Layer 15 of a small transformer language model trained on English Wikipedia (23 layers, counted from 0, width 96).
A neuron's activation on a vector x is SiLU(gate . x) times (in . x), where the dot is the dot product.
The model reads these tokens: "ob" "en" "st" "e" "in" " 15" "0" "9" ":" " P" "art" "ition" "ed" " into" " its" "el" "f" " and"

The vector x that enters this layer's MLP at each token. A number n stands for (n - 500) times 0.0046.
0 "ob": 510,535,478,590,433,570,692,380,614,473,493,482,579,314,444,508,608,579,390,584,582,427,512,459,713,663,421,474,466,551,574,492,530,455,393,504,597,492,363,555,445,510,540,440,419,440,470,541,653,529,357,608,529,431,569,378,346,575,498,455,489,507,800,595,557,569,447,472,583,420,418,300,536,568,278,406,520,485,542,404,648,280,616,389,501,506,434,511,507,636,507,434,304,593,387,455
1 "en": 442,345,468,514,483,522,648,485,569,552,464,373,742,432,588,444,434,629,337,507,596,444,477,579,953,681,554,528,494,675,488,364,596,401,542,554,533,489,485,485,460,438,576,490,423,567,535,519,490,514,476,523,509,501,412,417,396,384,534,469,507,445,793,648,625,603,477,495,580,562,400,350,710,619,361,561,343,453,473,493,599,377,746,390,494,578,525,515,436,671,607,475,272,373,507,478
2 "st": 629,483,574,562,414,517,769,408,545,580,584,386,606,312,342,546,455,534,536,512,204,503,539,484,760,441,424,521,643,517,574,392,347,526,501,290,546,441,594,574,680,514,407,526,490,281,760,185,431,425,515,644,565,430,381,714,448,518,565,547,461,294,763,560,577,442,593,554,449,568,412,369,503,576,486,335,407,454,465,268,692,417,664,477,547,590,352,416,495,615,555,479,340,446,467,509
3 "e": 491,398,592,526,432,476,528,610,510,421,513,386,535,463,453,493,538,416,497,571,354,257,562,574,670,641,480,437,448,505,465,531,537,572,629,563,558,484,584,501,370,554,593,397,372,419,745,326,533,499,436,334,445,521,492,645,551,633,299,497,465,588,980,446,631,316,503,656,486,573,349,165,563,478,509,388,443,480,116,583,486,576,555,486,586,531,467,662,445,706,621,354,506,482,460,369
4 "in": 416,333,572,539,416,522,710,507,522,419,480,385,658,406,569,500,618,509,419,471,535,442,391,557,893,405,525,452,529,595,409,478,549,467,495,545,439,453,538,406,485,439,821,341,347,474,572,476,611,491,502,430,391,441,529,584,472,371,549,612,502,686,735,512,519,388,408,705,378,372,319,251,580,443,394,406,519,572,568,496,500,413,582,401,371,475,382,444,456,723,625,617,409,464,472,501
5 " 15": 404,524,537,508,495,528,574,498,539,446,580,526,641,376,432,481,470,600,492,556,543,470,629,421,595,559,506,495,547,535,439,453,536,428,536,511,549,445,407,443,535,474,539,487,541,349,553,455,544,525,493,594,538,489,534,597,407,475,519,580,497,565,639,670,515,468,588,408,506,395,403,443,593,483,469,458,388,476,471,424,310,557,532,556,368,464,511,516,611,577,509,559,405,468,696,533
6 "0": 562,495,576,496,441,590,592,499,570,438,638,513,660,429,464,436,527,562,457,489,576,465,517,443,741,583,504,494,599,543,473,438,524,563,549,473,574,508,469,435,565,416,616,505,575,412,553,400,629,448,491,553,419,460,526,537,526,479,525,525,401,480,559,630,495,431,480,435,496,492,463,494,570,502,547,381,447,449,550,483,523,559,554,595,334,461,498,495,522,537,487,520,481,374,678,522
7 "9": 536,442,563,502,408,536,648,448,588,475,585,502,695,391,464,520,422,510,374,531,554,394,525,538,651,527,513,519,573,539,502,454,525,612,493,401,611,462,560,471,528,428,629,463,546,429,535,439,505,458,459,558,503,479,460,507,557,525,559,532,329,575,661,540,544,435,422,442,449,508,457,452,553,417,517,440,403,479,586,484,460,590,543,510,376,440,519,488,556,524,514,601,494,413,683,463
8 ":": 564,486,541,507,373,439,498,436,587,431,604,564,501,445,418,539,478,536,400,508,639,503,464,519,673,509,513,404,506,393,486,544,427,618,421,436,594,549,529,434,448,531,434,513,442,402,506,498,493,479,377,573,605,597,482,577,358,490,538,563,473,519,563,398,424,420,397,355,563,639,583,330,542,498,428,544,599,439,377,479,617,440,624,500,445,619,431,491,439,609,539,598,345,447,669,376
9 " P": 551,505,464,607,536,455,462,542,760,520,549,485,463,382,416,504,554,415,407,410,568,501,408,594,574,567,527,465,595,463,474,525,438,529,410,442,528,474,482,505,421,514,610,470,504,150,503,522,497,502,469,452,523,566,392,612,517,458,529,530,436,447,470,571,454,453,484,507,563,465,398,464,549,512,439,455,478,494,459,517,542,420,532,508,531,557,625,498,520,662,382,483,472,595,452,524
10 "art": 496,521,564,630,520,684,685,319,505,496,294,574,592,457,336,490,475,682,404,440,370,473,602,332,626,643,440,795,499,526,546,580,611,457,553,506,648,438,412,445,395,421,353,502,495,268,611,508,526,749,410,498,558,614,495,497,422,528,694,570,675,616,451,415,569,597,550,308,344,453,394,614,471,567,475,570,768,585,557,857,701,589,341,521,649,449,502,455,365,628,508,409,446,578,474,457
11 "ition": 544,493,504,790,494,489,561,336,459,523,385,694,362,562,605,508,474,503,465,597,461,445,669,500,825,391,706,439,452,424,427,493,580,524,449,476,393,286,522,514,426,435,603,562,550,491,426,381,669,421,419,502,556,544,764,401,518,469,535,533,624,481,502,609,623,485,410,420,363,543,450,290,659,577,516,443,614,694,483,492,649,578,440,529,441,432,354,294,555,758,448,592,552,501,434,563
12 "ed": 468,675,509,493,520,490,515,533,479,602,400,365,462,266,410,562,602,528,579,320,351,598,600,657,793,615,546,457,404,303,496,334,372,458,439,503,419,373,529,443,574,485,444,543,618,573,463,462,478,413,448,549,444,375,424,505,335,609,525,458,480,456,498,523,587,449,572,584,399,644,364,346,798,531,638,556,641,309,382,439,661,465,686,581,403,460,481,407,649,639,502,638,458,520,566,374
13 " into": 532,606,438,492,476,498,426,389,384,487,522,429,646,421,498,343,578,608,370,383,467,542,429,449,729,570,491,465,451,585,561,595,309,668,401,570,496,469,531,487,563,523,590,403,489,434,499,528,524,432,532,525,516,618,665,489,478,573,392,579,483,489,759,554,485,392,440,308,550,456,494,381,663,505,759,526,532,662,426,403,683,466,527,446,500,507,560,527,478,759,525,482,543,598,632,426
14 " its": 458,395,413,513,494,596,424,405,424,755,552,420,542,445,510,406,469,411,453,382,371,596,507,509,485,422,403,496,302,538,427,471,589,586,380,541,549,515,609,645,616,467,646,522,393,150,448,546,481,552,508,587,529,533,528,748,410,560,514,494,484,363,380,473,455,380,495,447,466,442,621,528,505,535,576,454,593,277,526,528,512,597,459,545,504,571,504,504,480,866,640,317,314,610,633,546
15 "el": 520,611,369,223,536,443,514,351,464,624,404,667,492,496,573,418,457,646,650,615,607,371,439,458,559,510,640,452,441,582,436,505,485,675,608,572,531,487,587,453,823,396,492,541,442,216,517,840,419,449,579,489,484,638,388,377,320,469,502,438,511,626,499,407,567,426,604,360,602,269,289,417,502,599,893,541,561,299,458,466,482,612,311,459,462,464,670,361,600,692,662,394,245,375,457,492
16 "f": 615,599,525,451,369,805,490,247,464,468,529,510,516,444,516,648,473,587,440,624,262,527,528,344,594,590,516,635,375,325,522,343,382,528,547,410,604,449,633,499,593,383,666,533,328,339,456,604,523,585,531,568,572,591,442,360,544,585,717,356,387,467,609,422,522,479,587,485,635,684,298,279,325,633,432,436,484,456,488,523,415,711,680,462,484,534,587,544,516,787,377,572,474,514,444,401
17 " and": 462,489,425,540,490,612,494,434,494,551,574,634,526,485,473,441,571,673,450,493,444,420,555,615,650,604,539,630,281,457,455,510,503,532,414,488,396,393,546,441,482,578,554,535,391,402,693,535,508,386,505,383,511,375,580,490,425,608,397,508,444,436,575,526,705,552,447,404,722,427,351,437,332,350,440,537,524,558,591,402,554,583,672,577,439,361,576,565,467,677,493,427,439,699,649,536

Each question shows the input weights of one neuron of the MLP. A number n stands for (n - 500) times 0.0029.

n419 gate: 507,394,436,282,650,566,320,639,313,489,339,597,319,538,444,638,557,521,497,556,397,584,524,355,485,420,634,782,400,685,507,428,489,580,507,536,704,497,359,609,553,589,634,577,507,598,533,496,309,518,401,471,601,572,348,769,643,599,436,425,690,603,335,168,561,309,340,690,562,593,478,624,517,569,668,714,562,578,585,454,285,575,490,631,544,398,435,553,518,412,503,583,610,394,530,528
n419 in: 528,370,549,482,481,568,608,488,554,424,423,595,379,494,458,506,530,665,411,551,436,401,560,697,576,330,529,680,580,553,455,617,448,426,431,570,643,583,567,741,542,413,679,530,612,408,402,549,443,430,515,424,472,417,558,727,614,437,364,415,531,485,268,451,469,506,575,638,632,403,460,685,333,314,430,516,571,657,557,623,583,388,392,479,459,431,426,518,344,472,639,661,518,497,567,630
Its two highest activations, in order, are on tokens 12 "ed", 3 "e"

n463 gate: 628,592,523,735,568,477,393,487,324,451,636,360,366,529,678,530,546,596,600,419,582,683,662,576,429,451,656,530,612,758,471,563,556,372,487,550,405,441,349,456,461,434,450,497,534,452,476,637,543,516,493,328,402,867,480,462,503,490,533,576,530,635,401,580,677,520,517,670,675,302,527,444,335,601,404,392,517,579,520,474,506,415,532,345,364,483,607,227,627,422,584,375,540,583,539,449
n463 in: 339,519,435,371,503,460,531,492,478,473,525,440,622,566,678,516,465,593,489,602,524,478,596,429,484,489,523,634,547,555,447,620,560,456,508,535,678,508,403,401,435,526,688,586,403,570,308,599,549,422,624,541,270,365,419,466,455,414,630,505,407,554,511,470,637,522,428,333,372,427,511,451,455,453,525,472,464,567,384,567,500,452,561,419,492,584,575,650,465,483,396,403,413,348,525,213
On which token does it fire most, and how strongly? 15 "el", at about 1.3

n51 gate: 347,369,504,251,482,271,429,500,437,412,589,532,558,431,451,326,486,489,379,588,479,588,699,455,549,500,437,611,521,486,626,596,553,493,637,678,387,420,362,317,391,551,612,715,558,529,124,392,444,327,564,500,475,712,422,531,486,489,394,546,475,528,482,493,399,548,377,753,585,528,619,744,566,406,536,351,442,581,422,426,285,529,325,546,599,621,572,714,286,484,617,417,564,278,606,417
n51 in: 558,483,449,411,550,622,443,632,626,314,551,494,282,555,554,435,548,517,453,467,472,416,647,701,388,428,621,491,492,486,575,462,511,460,573,491,419,521,486,551,534,505,399,369,448,404,397,460,536,514,463,639,584,500,582,358,481,393,497,330,491,652,579,411,480,593,552,520,443,517,411,461,533,491,208,586,434,506,475,472,282,586,447,588,470,683,641,400,536,567,410,344,489,682,641,549
On which token does it fire most? 4 "in"

n162 gate: 398,698,654,542,378,425,405,445,551,565,797,473,508,545,282,534,527,573,642,432,580,606,383,476,487,590,532,412,522,552,530,636,290,566,398,562,422,709,553,153,508,408,597,667,367,728,516,655,378,435,428,381,457,500,569,686,485,401,462,159,720,405,524,477,399,579,523,633,769,423,558,660,587,356,400,563,348,489,489,238,421,521,413,630,456,433,605,534,561,224,497,621,458,345,282,589
n162 in: 398,522,397,645,381,442,402,372,464,525,491,661,557,430,345,422,378,472,342,402,581,404,414,539,433,420,663,700,467,617,451,530,562,510,466,606,564,556,702,491,537,661,471,417,538,506,529,427,373,478,534,678,487,387,593,757,546,277,562,375,544,634,320,740,519,224,459,392,410,303,449,453,528,497,456,525,462,339,658,438,354,425,390,525,497,500,424,540,552,506,460,576,519,380,463,554
On which token does it fire most, and how strongly? 16 "f", at about 0.51

n490 gate: 514,597,497,376,565,381,517,710,416,660,581,317,610,493,448,723,566,377,656,514,566,634,592,711,374,356,420,458,574,611,593,466,458,230,476,595,661,428,517,437,323,416,624,590,532,478,529,617,687,552,583,168,315,486,580,439,260,476,500,517,595,597,471,514,638,543,422,517,420,545,443,521,384,124,475,343,564,438,476,452,520,471,551,688,620,450,564,459,228,500,510,578,455,510,429,375
n490 in: 461,613,532,480,563,500,489,422,407,535,582,503,533,568,356,352,314,541,480,517,619,405,566,409,522,414,479,421,523,514,537,369,532,337,460,325,619,314,619,381,341,472,580,678,328,465,615,506,445,491,373,305,364,523,543,410,629,330,596,477,506,584,542,659,529,275,426,615,369,622,583,506,537,352,558,393,571,486,361,419,460,476,594,668,489,590,482,411,402,500,487,429,375,416,436,444
On which token does it fire most? 4 "in"

n546 gate: 559,577,463,553,632,395,465,516,539,564,551,524,336,408,493,419,379,571,661,553,530,363,397,380,566,156,627,689,441,523,702,403,574,658,447,571,421,557,470,535,610,455,377,470,479,552,472,565,453,450,265,486,404,595,322,565,589,410,631,470,612,463,472,282,456,760,380,703,461,352,770,453,596,507,402,483,449,450,507,513,546,407,430,662,664,517,473,404,590,466,537,627,476,195,366,415
n546 in: 491,468,459,413,602,617,545,522,417,375,418,589,699,494,386,372,424,430,585,448,500,486,618,424,510,460,573,421,503,604,399,492,710,449,650,635,593,566,422,536,520,413,399,240,530,444,461,518,590,599,361,371,485,326,483,409,454,413,645,412,394,392,488,453,261,702,560,350,565,503,500,593,431,390,544,640,530,509,387,529,380,422,566,433,500,575,530,451,659,620,527,402,602,573,634,395
On which token does it fire most? 15 "el"

n333 gate: 519,260,593,471,447,362,465,670,484,618,728,227,560,471,69,404,433,351,666,390,349,676,496,396,398,405,473,507,565,379,555,340,319,640,526,641,496,361,331,387,276,280,444,522,576,473,508,662,460,507,360,489,496,616,375,500,402,283,563,511,444,600,565,530,515,519,557,562,593,489,643,655,322,289,708,515,323,504,316,658,435,462,423,637,574,508,406,420,449,361,547,606,381,493,516,665
n333 in: 568,449,604,241,500,393,683,468,503,461,500,451,423,414,410,515,646,656,497,359,485,470,461,576,576,404,459,534,494,380,413,515,603,444,506,363,640,446,434,535,672,305,540,554,345,500,576,620,452,446,564,482,655,469,352,574,372,382,455,555,690,506,466,438,485,675,556,692,468,311,408,458,482,410,488,419,330,415,491,512,708,660,542,345,357,466,491,284,479,533,556,596,509,471,423,662
On which token does it fire most? 2 "st"

n508 gate: 331,509,497,466,703,509,446,542,489,457,563,427,712,588,658,674,478,544,692,420,497,534,619,484,433,549,605,660,500,428,497,443,509,595,420,447,554,565,578,372,308,515,364,454,522,569,264,459,494,500,373,556,411,528,488,446,488,447,447,765,601,624,629,538,800,490,481,488,485,366,753,478,577,402,603,595,462,562,689,302,363,647,475,569,509,660,589,601,497,608,608,525,534,455,497,433
n508 in: 494,577,412,429,398,640,605,447,517,639,503,542,472,433,497,437,626,470,481,375,423,397,484,509,491,551,632,426,599,519,514,532,607,556,430,539,562,495,738,681,456,426,695,601,584,351,514,500,533,566,454,528,727,603,527,516,503,459,492,456,406,399,664,403,419,602,612,590,540,527,628,514,368,548,395,506,609,538,413,544,607,548,462,486,529,562,503,438,492,528,708,534,662,347,344,378
On which token does it fire most? 13 " into"

n445 gate: 631,388,469,575,563,414,313,494,562,354,466,663,314,319,693,476,473,531,441,614,539,467,542,522,487,602,385,580,547,421,446,374,518,522,467,564,397,474,351,520,406,374,587,560,503,643,462,386,866,418,491,531,360,756,430,435,413,488,652,433,512,457,412,358,438,610,481,545,477,579,596,354,521,537,387,372,599,554,445,428,524,604,431,549,474,447,602,641,437,481,533,419,726,444,365,485
n445 in: 542,478,514,331,480,468,614,521,418,473,536,698,610,471,612,416,484,497,243,548,568,578,487,372,528,396,369,492,489,490,524,482,449,555,575,533,581,439,522,459,522,518,367,508,564,425,650,536,651,622,581,606,511,615,395,281,583,486,430,416,549,614,424,500,657,517,558,500,484,440,574,560,513,530,334,450,398,333,522,430,452,530,572,636,432,413,489,519,629,443,587,517,459,251,477,329
On which token does it fire most? 16 "f"

n335 gate: 482,429,302,358,511,535,647,531,423,379,442,500,464,650,375,446,582,471,619,433,543,734,496,496,472,659,620,615,653,535,641,272,325,431,578,723,614,372,397,394,518,569,394,504,767,599,500,354,372,700,421,604,719,743,475,521,327,725,689,496,504,518,541,242,427,489,562,518,514,601,507,529,391,405,457,602,482,714,546,525,398,646,331,403,325,552,296,602,507,294,549,591,453,583,564,437
n335 in: 506,415,686,512,713,441,648,471,348,494,402,605,639,539,590,576,427,745,515,533,736,404,458,440,484,557,283,366,470,538,458,406,436,426,449,631,484,572,694,361,588,459,466,645,516,581,522,472,506,470,685,610,367,549,433,465,760,340,370,579,448,376,516,438,438,509,385,536,427,527,411,539,497,491,622,516,649,633,512,509,574,635,401,467,692,522,596,596,455,536,522,615,442,559,562,400
On which token does it fire most? 10 "art"

n53 gate: 599,563,286,474,466,448,392,503,628,397,470,389,473,221,419,640,530,446,513,579,470,612,644,726,489,647,416,497,442,497,726,612,434,446,503,396,493,544,629,611,586,427,520,385,388,720,645,257,656,457,450,373,374,709,377,610,526,483,500,413,786,364,613,574,470,445,633,510,644,563,520,483,562,436,550,514,442,371,285,500,425,614,533,433,481,421,561,395,516,378,454,350,693,513,624,590
n53 in: 533,456,677,416,467,316,553,365,434,605,509,473,359,489,379,667,638,479,669,462,471,532,532,457,412,552,719,592,451,548,404,523,503,455,616,503,398,361,424,393,480,393,494,442,605,368,583,455,442,406,471,287,506,518,614,352,416,556,532,565,640,453,597,598,732,509,599,500,251,512,605,397,448,329,583,635,530,547,579,488,583,565,393,600,582,476,410,578,654,497,562,533,474,628,410,431
On which token does it fire most, and how strongly? 3 "e", at about 4.2

n61 gate: 423,437,452,361,413,482,491,468,585,679,421,373,582,366,494,661,623,398,488,743,470,539,641,334,371,438,415,635,451,578,586,385,542,488,429,368,601,396,551,377,536,503,543,458,567,451,584,536,521,494,390,578,610,594,327,497,482,539,452,599,358,449,478,652,673,420,371,500,702,425,506,512,559,360,599,512,268,589,488,530,497,276,541,509,497,454,311,630,684,404,486,506,392,480,434,503
n61 in: 625,508,516,577,513,520,559,574,521,616,466,594,389,591,467,518,448,380,497,451,392,400,548,576,571,574,318,328,538,635,625,520,226,600,431,461,492,571,490,460,521,418,379,336,482,538,629,560,423,456,446,396,584,484,379,558,551,376,647,492,589,477,471,432,510,527,563,331,512,663,442,606,452,542,536,495,669,438,569,521,505,440,559,614,480,577,550,505,474,436,401,397,523,463,383,621
On which token does it fire most? 2 "st"

n31 gate: 377,510,497,494,530,535,357,596,281,429,572,520,418,509,654,464,182,549,566,615,729,256,557,747,361,430,456,718,491,622,436,450,639,536,510,500,364,457,439,630,474,413,526,628,338,631,567,500,600,477,410,585,546,588,510,519,666,500,432,636,366,532,543,385,500,757,619,452,628,640,375,678,510,467,471,526,361,548,362,381,383,563,468,532,422,610,573,596,394,500,494,576,649,528,486,528
n31 in: 472,530,614,646,605,456,520,532,580,422,561,488,491,520,300,638,488,418,547,521,476,441,603,475,593,612,472,799,617,491,648,324,515,442,533,325,359,378,530,397,521,641,506,473,500,450,706,509,616,536,566,286,558,376,512,424,400,452,533,518,424,494,528,573,439,466,669,509,566,413,701,575,515,573,527,748,564,685,416,524,611,550,512,581,463,380,524,669,530,388,714,589,542,451,518,617
On which token does it fire most, and how strongly? 17 " and", at about 0.94

n451 gate: 619,313,302,314,471,488,500,509,472,478,683,427,557,628,507,556,688,443,567,627,528,426,552,693,419,509,355,487,400,515,445,464,369,666,423,434,596,488,531,542,326,401,535,441,481,494,363,487,531,328,584,469,580,601,434,415,537,494,372,679,402,503,481,697,722,581,474,500,572,566,287,619,648,513,428,458,404,677,612,289,506,361,608,647,605,545,599,417,463,577,411,567,569,286,508,439
n451 in: 460,467,524,269,494,598,399,633,408,482,570,549,679,586,494,443,421,448,417,452,590,698,515,665,557,509,506,637,359,307,342,433,530,608,485,439,516,523,624,497,614,642,408,512,676,394,446,654,602,373,603,357,312,512,536,544,575,554,533,503,476,675,584,475,715,572,447,470,480,509,494,361,292,556,497,339,537,506,458,602,562,318,434,346,523,378,522,539,608,506,345,614,542,377,461,550
Its two highest activations, in order, are on tokens 17 " and", 7 "9"

n237 gate: 353,483,551,446,454,440,569,428,470,517,593,531,545,490,540,671,568,318,637,402,568,838,695,468,424,268,231,548,673,625,406,217,370,476,530,534,570,513,650,425,582,579,629,534,448,538,418,271,582,381,428,376,434,666,442,570,436,602,336,575,400,527,585,483,642,387,591,605,753,719,712,428,463,423,362,427,483,480,663,493,393,459,490,534,484,472,573,567,304,488,563,580,524,470,500,603
n237 in: 561,385,608,494,488,536,675,389,495,452,392,463,451,341,634,599,650,537,470,383,475,293,578,668,483,334,559,491,401,584,553,573,461,650,528,679,275,412,497,441,564,573,615,332,399,472,647,526,396,475,579,426,535,625,576,694,508,579,432,463,548,317,427,509,574,576,520,483,495,427,572,435,489,345,432,342,497,379,508,629,519,484,345,494,438,570,595,539,531,531,541,537,531,342,534,448
Its two highest activations, in order, are on tokens 4 "in", 2 "st"

n291 gate: 650,480,447,569,490,513,455,787,358,616,413,342,500,539,539,334,480,527,435,418,493,536,539,559,609,552,441,493,529,686,480,484,593,636,447,540,568,356,414,516,573,344,446,464,493,415,417,666,526,344,265,279,385,537,381,416,441,523,517,340,534,533,263,561,251,503,514,744,641,363,669,420,559,310,423,701,452,540,483,467,419,405,281,593,503,490,497,474,694,485,746,571,507,439,511,455
n291 in: 730,550,400,559,571,567,655,485,242,500,509,522,367,415,602,627,428,569,512,429,453,469,378,568,543,240,598,447,479,476,445,401,488,532,562,534,414,415,689,753,497,443,617,552,484,434,416,589,630,512,494,462,370,418,528,603,757,639,578,615,667,429,494,468,686,529,529,592,440,388,576,624,616,532,556,510,465,503,608,444,619,563,564,503,691,763,614,451,525,520,483,675,447,467,468,500
Its two highest activations, in order, are on tokens 14 " its", 15 "el"

n564 gate: 585,597,545,527,647,663,520,623,432,431,510,563,648,348,471,715,476,507,588,620,476,606,493,475,351,432,496,566,695,801,524,597,372,528,380,430,706,484,517,576,338,590,518,555,624,672,482,317,500,541,382,423,387,447,600,715,391,465,503,385,605,562,568,511,609,575,518,373,473,135,606,714,422,539,497,334,454,603,586,631,334,369,712,503,593,357,539,524,383,424,383,450,569,463,311,557
n564 in: 347,552,485,476,276,383,599,611,544,506,540,608,351,393,471,332,427,491,372,376,427,421,596,545,558,440,442,574,547,479,473,635,518,569,557,294,437,638,464,322,643,541,376,394,456,550,468,426,509,540,454,371,556,309,208,450,626,372,527,518,457,320,437,485,426,305,475,503,397,540,447,354,224,550,393,609,553,451,628,491,554,466,542,527,526,425,528,642,557,430,494,547,347,412,583,361
On which token does it fire most? 13 " into"

n81 gate: 580,347,425,541,468,670,448,569,372,653,555,562,552,460,565,619,421,555,470,399,503,598,550,593,506,497,389,524,195,441,695,444,589,469,578,380,797,625,500,464,351,444,528,395,385,707,425,365,439,398,398,541,312,659,629,546,597,252,439,517,645,571,574,292,497,581,545,689,533,377,559,520,537,434,455,629,465,626,673,470,460,525,446,848,376,584,538,443,429,397,525,347,667,437,593,411
n81 in: 481,455,625,353,500,375,419,451,586,612,601,411,457,547,542,503,494,637,465,377,364,521,604,408,451,384,440,564,368,480,551,786,261,494,593,558,624,403,545,543,449,459,407,404,611,500,446,432,410,443,591,336,256,454,588,426,515,428,452,637,546,427,484,648,561,328,416,521,538,464,488,430,521,253,738,494,441,633,437,284,367,464,446,542,427,422,636,623,503,558,572,649,482,529,541,574
On which token does it fire most, and how strongly? 0 "ob", at about 0.7

n274 gate: 705,549,627,479,619,596,537,728,478,552,465,429,400,452,404,570,402,362,555,559,723,514,559,247,515,569,544,482,459,713,566,436,427,471,406,422,356,586,517,456,472,557,550,406,783,732,464,536,322,402,238,387,539,514,587,537,376,399,332,363,585,490,536,390,450,587,529,611,618,370,568,587,672,521,366,504,521,392,545,674,226,691,507,388,473,424,454,476,524,436,638,375,616,422,211,537
n274 in: 191,541,398,544,507,649,491,503,446,465,484,281,565,553,564,513,510,529,460,607,424,396,306,659,467,438,507,519,583,540,534,424,557,542,572,366,523,401,472,512,598,579,409,620,519,427,226,552,538,611,684,439,348,272,522,679,663,358,332,602,609,627,487,481,262,444,455,664,576,567,406,329,491,455,589,412,652,459,462,525,609,324,503,481,558,618,552,384,528,570,326,360,506,512,416,574
On which token does it fire most, and how strongly? 7 "9", at about 0.37

n430 gate: 356,509,585,497,506,574,473,695,754,347,421,475,576,500,378,438,682,519,628,407,569,732,475,304,513,583,602,525,561,621,451,563,438,612,481,443,478,709,407,437,481,449,385,472,577,506,389,544,665,678,509,487,420,570,466,527,574,372,272,478,478,434,413,490,297,490,455,776,711,522,503,441,432,312,522,423,532,559,634,578,528,494,392,481,479,555,570,414,358,446,371,506,356,563,396,552
n430 in: 345,586,486,342,506,552,511,430,580,533,562,404,585,443,284,497,727,427,470,453,628,741,552,424,574,668,562,697,416,505,354,487,349,500,511,607,609,400,564,487,453,446,463,611,477,408,375,562,403,503,405,506,486,630,481,313,404,456,578,528,554,327,457,574,511,517,449,522,704,567,480,263,473,474,539,486,520,458,408,506,456,567,376,489,444,523,597,602,547,536,416,588,492,532,595,486
On which token does it fire most, and how strongly? 9 " P", at about 2.4

n105 gate: 673,475,507,514,598,500,483,490,541,622,702,201,471,603,277,612,426,550,490,608,518,775,389,687,406,472,507,465,486,364,600,466,612,514,365,521,604,500,437,413,500,412,454,542,493,645,588,286,510,602,486,440,547,560,514,422,490,350,409,500,429,556,547,447,294,652,346,531,838,711,443,402,573,529,306,536,339,608,392,176,452,409,379,588,564,471,675,230,351,500,609,511,496,463,434,568
n105 in: 598,358,333,468,396,596,551,717,495,429,638,536,449,390,352,515,637,488,413,379,547,423,468,606,692,570,650,398,509,489,421,431,631,603,479,458,567,503,651,392,603,617,373,600,506,478,522,524,488,521,438,321,433,464,411,517,374,615,509,586,560,524,491,449,358,475,546,553,626,572,497,450,594,530,515,488,327,314,621,609,436,481,362,357,454,503,757,509,547,451,478,287,423,543,406,292
On which token does it fire most? 1 "en"

n418 gate: 442,447,402,573,427,536,500,648,345,460,666,402,391,490,379,530,591,449,680,520,457,666,477,409,442,540,574,571,549,529,450,377,550,582,619,665,644,645,670,452,490,297,497,523,627,709,469,497,630,430,654,466,421,368,497,467,536,483,553,503,608,483,704,289,588,656,493,374,445,389,571,543,470,620,665,397,127,540,397,457,500,485,404,537,690,486,749,569,447,427,469,548,617,219,500,337
n418 in: 564,471,438,682,366,613,418,534,518,441,503,371,449,480,431,479,479,583,434,520,362,570,584,367,546,401,295,598,451,386,567,528,423,434,485,580,564,553,447,398,456,287,455,594,536,606,478,419,532,559,347,497,419,647,627,684,549,462,444,536,464,482,308,635,476,439,675,357,409,583,338,488,564,220,512,482,536,576,526,377,540,497,678,494,565,482,446,369,608,589,527,258,538,295,470,555
On which token does it fire most, and how strongly? 6 "0", at about 0.31

n24 gate: 429,309,280,293,403,613,463,547,457,517,398,504,504,425,445,570,594,395,609,417,392,445,661,562,398,370,518,507,717,671,476,339,500,521,366,461,579,451,608,563,490,269,465,403,425,612,391,270,538,615,545,206,518,690,424,392,414,479,524,318,197,490,421,550,458,493,293,507,436,535,620,337,346,660,525,528,493,566,396,562,493,481,301,503,427,335,450,472,631,360,612,635,762,419,441,571
n24 in: 532,399,494,302,529,530,441,398,492,464,659,597,500,514,488,609,354,316,656,539,486,503,525,515,444,439,627,475,500,505,292,389,478,595,494,393,638,481,556,578,528,527,340,377,486,624,599,506,575,550,578,627,552,548,450,465,506,522,514,286,423,727,564,409,449,584,532,614,486,401,526,396,539,451,387,454,374,332,433,472,484,490,395,584,338,422,629,442,592,646,354,417,486,641,507,620
On which token does it fire most, and how strongly? 10 "art", at about 0.64

n314 gate: 522,497,563,503,545,617,533,407,553,506,636,446,513,616,401,425,597,336,570,506,584,562,512,408,530,562,687,538,467,699,522,539,666,602,472,491,468,411,478,512,447,416,672,553,401,511,529,700,581,606,394,283,580,677,416,619,580,425,478,252,497,619,555,564,570,620,593,516,633,509,656,344,608,376,651,497,260,431,565,357,433,543,377,657,554,506,414,410,577,451,635,711,701,322,524,445
n314 in: 505,761,572,593,445,686,467,482,443,359,452,338,478,464,401,564,374,419,375,453,516,413,440,433,399,526,472,691,536,500,497,472,393,552,582,347,475,538,577,495,471,462,511,431,614,498,447,505,609,503,436,599,598,289,359,536,458,500,556,481,462,433,445,522,430,550,445,455,536,591,264,505,529,601,430,631,375,349,431,505,565,525,676,513,357,448,557,608,423,417,539,418,366,518,459,500
On which token does it fire most, and how strongly? 7 "9", at about 1.1

n526 gate: 469,642,399,240,631,467,432,633,587,586,470,439,462,690,266,650,324,300,617,500,530,474,695,332,326,257,138,605,373,637,552,457,507,550,385,530,527,384,522,407,426,511,378,619,557,531,418,538,485,448,504,350,680,545,515,580,574,552,388,470,648,545,276,299,523,589,290,485,385,665,530,780,489,271,594,546,370,414,414,481,533,414,334,350,511,481,725,533,359,473,449,619,729,366,637,533
n526 in: 497,252,482,410,603,635,595,604,557,243,630,470,572,648,354,599,541,600,497,494,445,401,566,479,538,460,396,615,534,582,575,666,684,542,457,459,575,627,657,341,564,556,569,456,324,567,555,524,515,471,500,521,443,467,658,466,509,293,372,462,589,555,355,405,506,633,431,529,500,515,366,532,500,425,688,476,506,456,500,654,543,497,419,351,410,654,411,393,413,548,610,539,403,398,587,489
On which token does it fire most? 12 "ed"

n75 gate: 424,510,423,517,676,520,535,420,404,517,750,351,514,683,507,430,594,460,575,622,413,616,734,654,442,289,549,614,637,468,451,503,594,558,245,470,647,456,363,471,517,420,701,430,555,482,615,493,467,540,450,446,479,541,427,438,451,433,340,765,754,480,465,507,385,704,603,407,407,587,670,731,414,490,449,370,705,613,437,473,592,435,516,453,413,534,251,629,580,372,601,476,456,377,494,497
n75 in: 566,532,439,480,566,392,400,570,477,506,579,606,417,543,605,636,558,623,682,647,517,517,703,509,483,683,463,547,475,590,391,601,398,310,491,450,426,547,436,508,509,534,491,486,262,455,406,657,552,494,541,553,467,356,428,331,400,543,381,424,623,529,644,547,647,464,556,584,545,363,485,529,546,435,614,473,622,659,260,364,517,460,408,628,645,599,405,443,370,537,593,447,340,553,564,556
On which token does it fire most? 7 "9"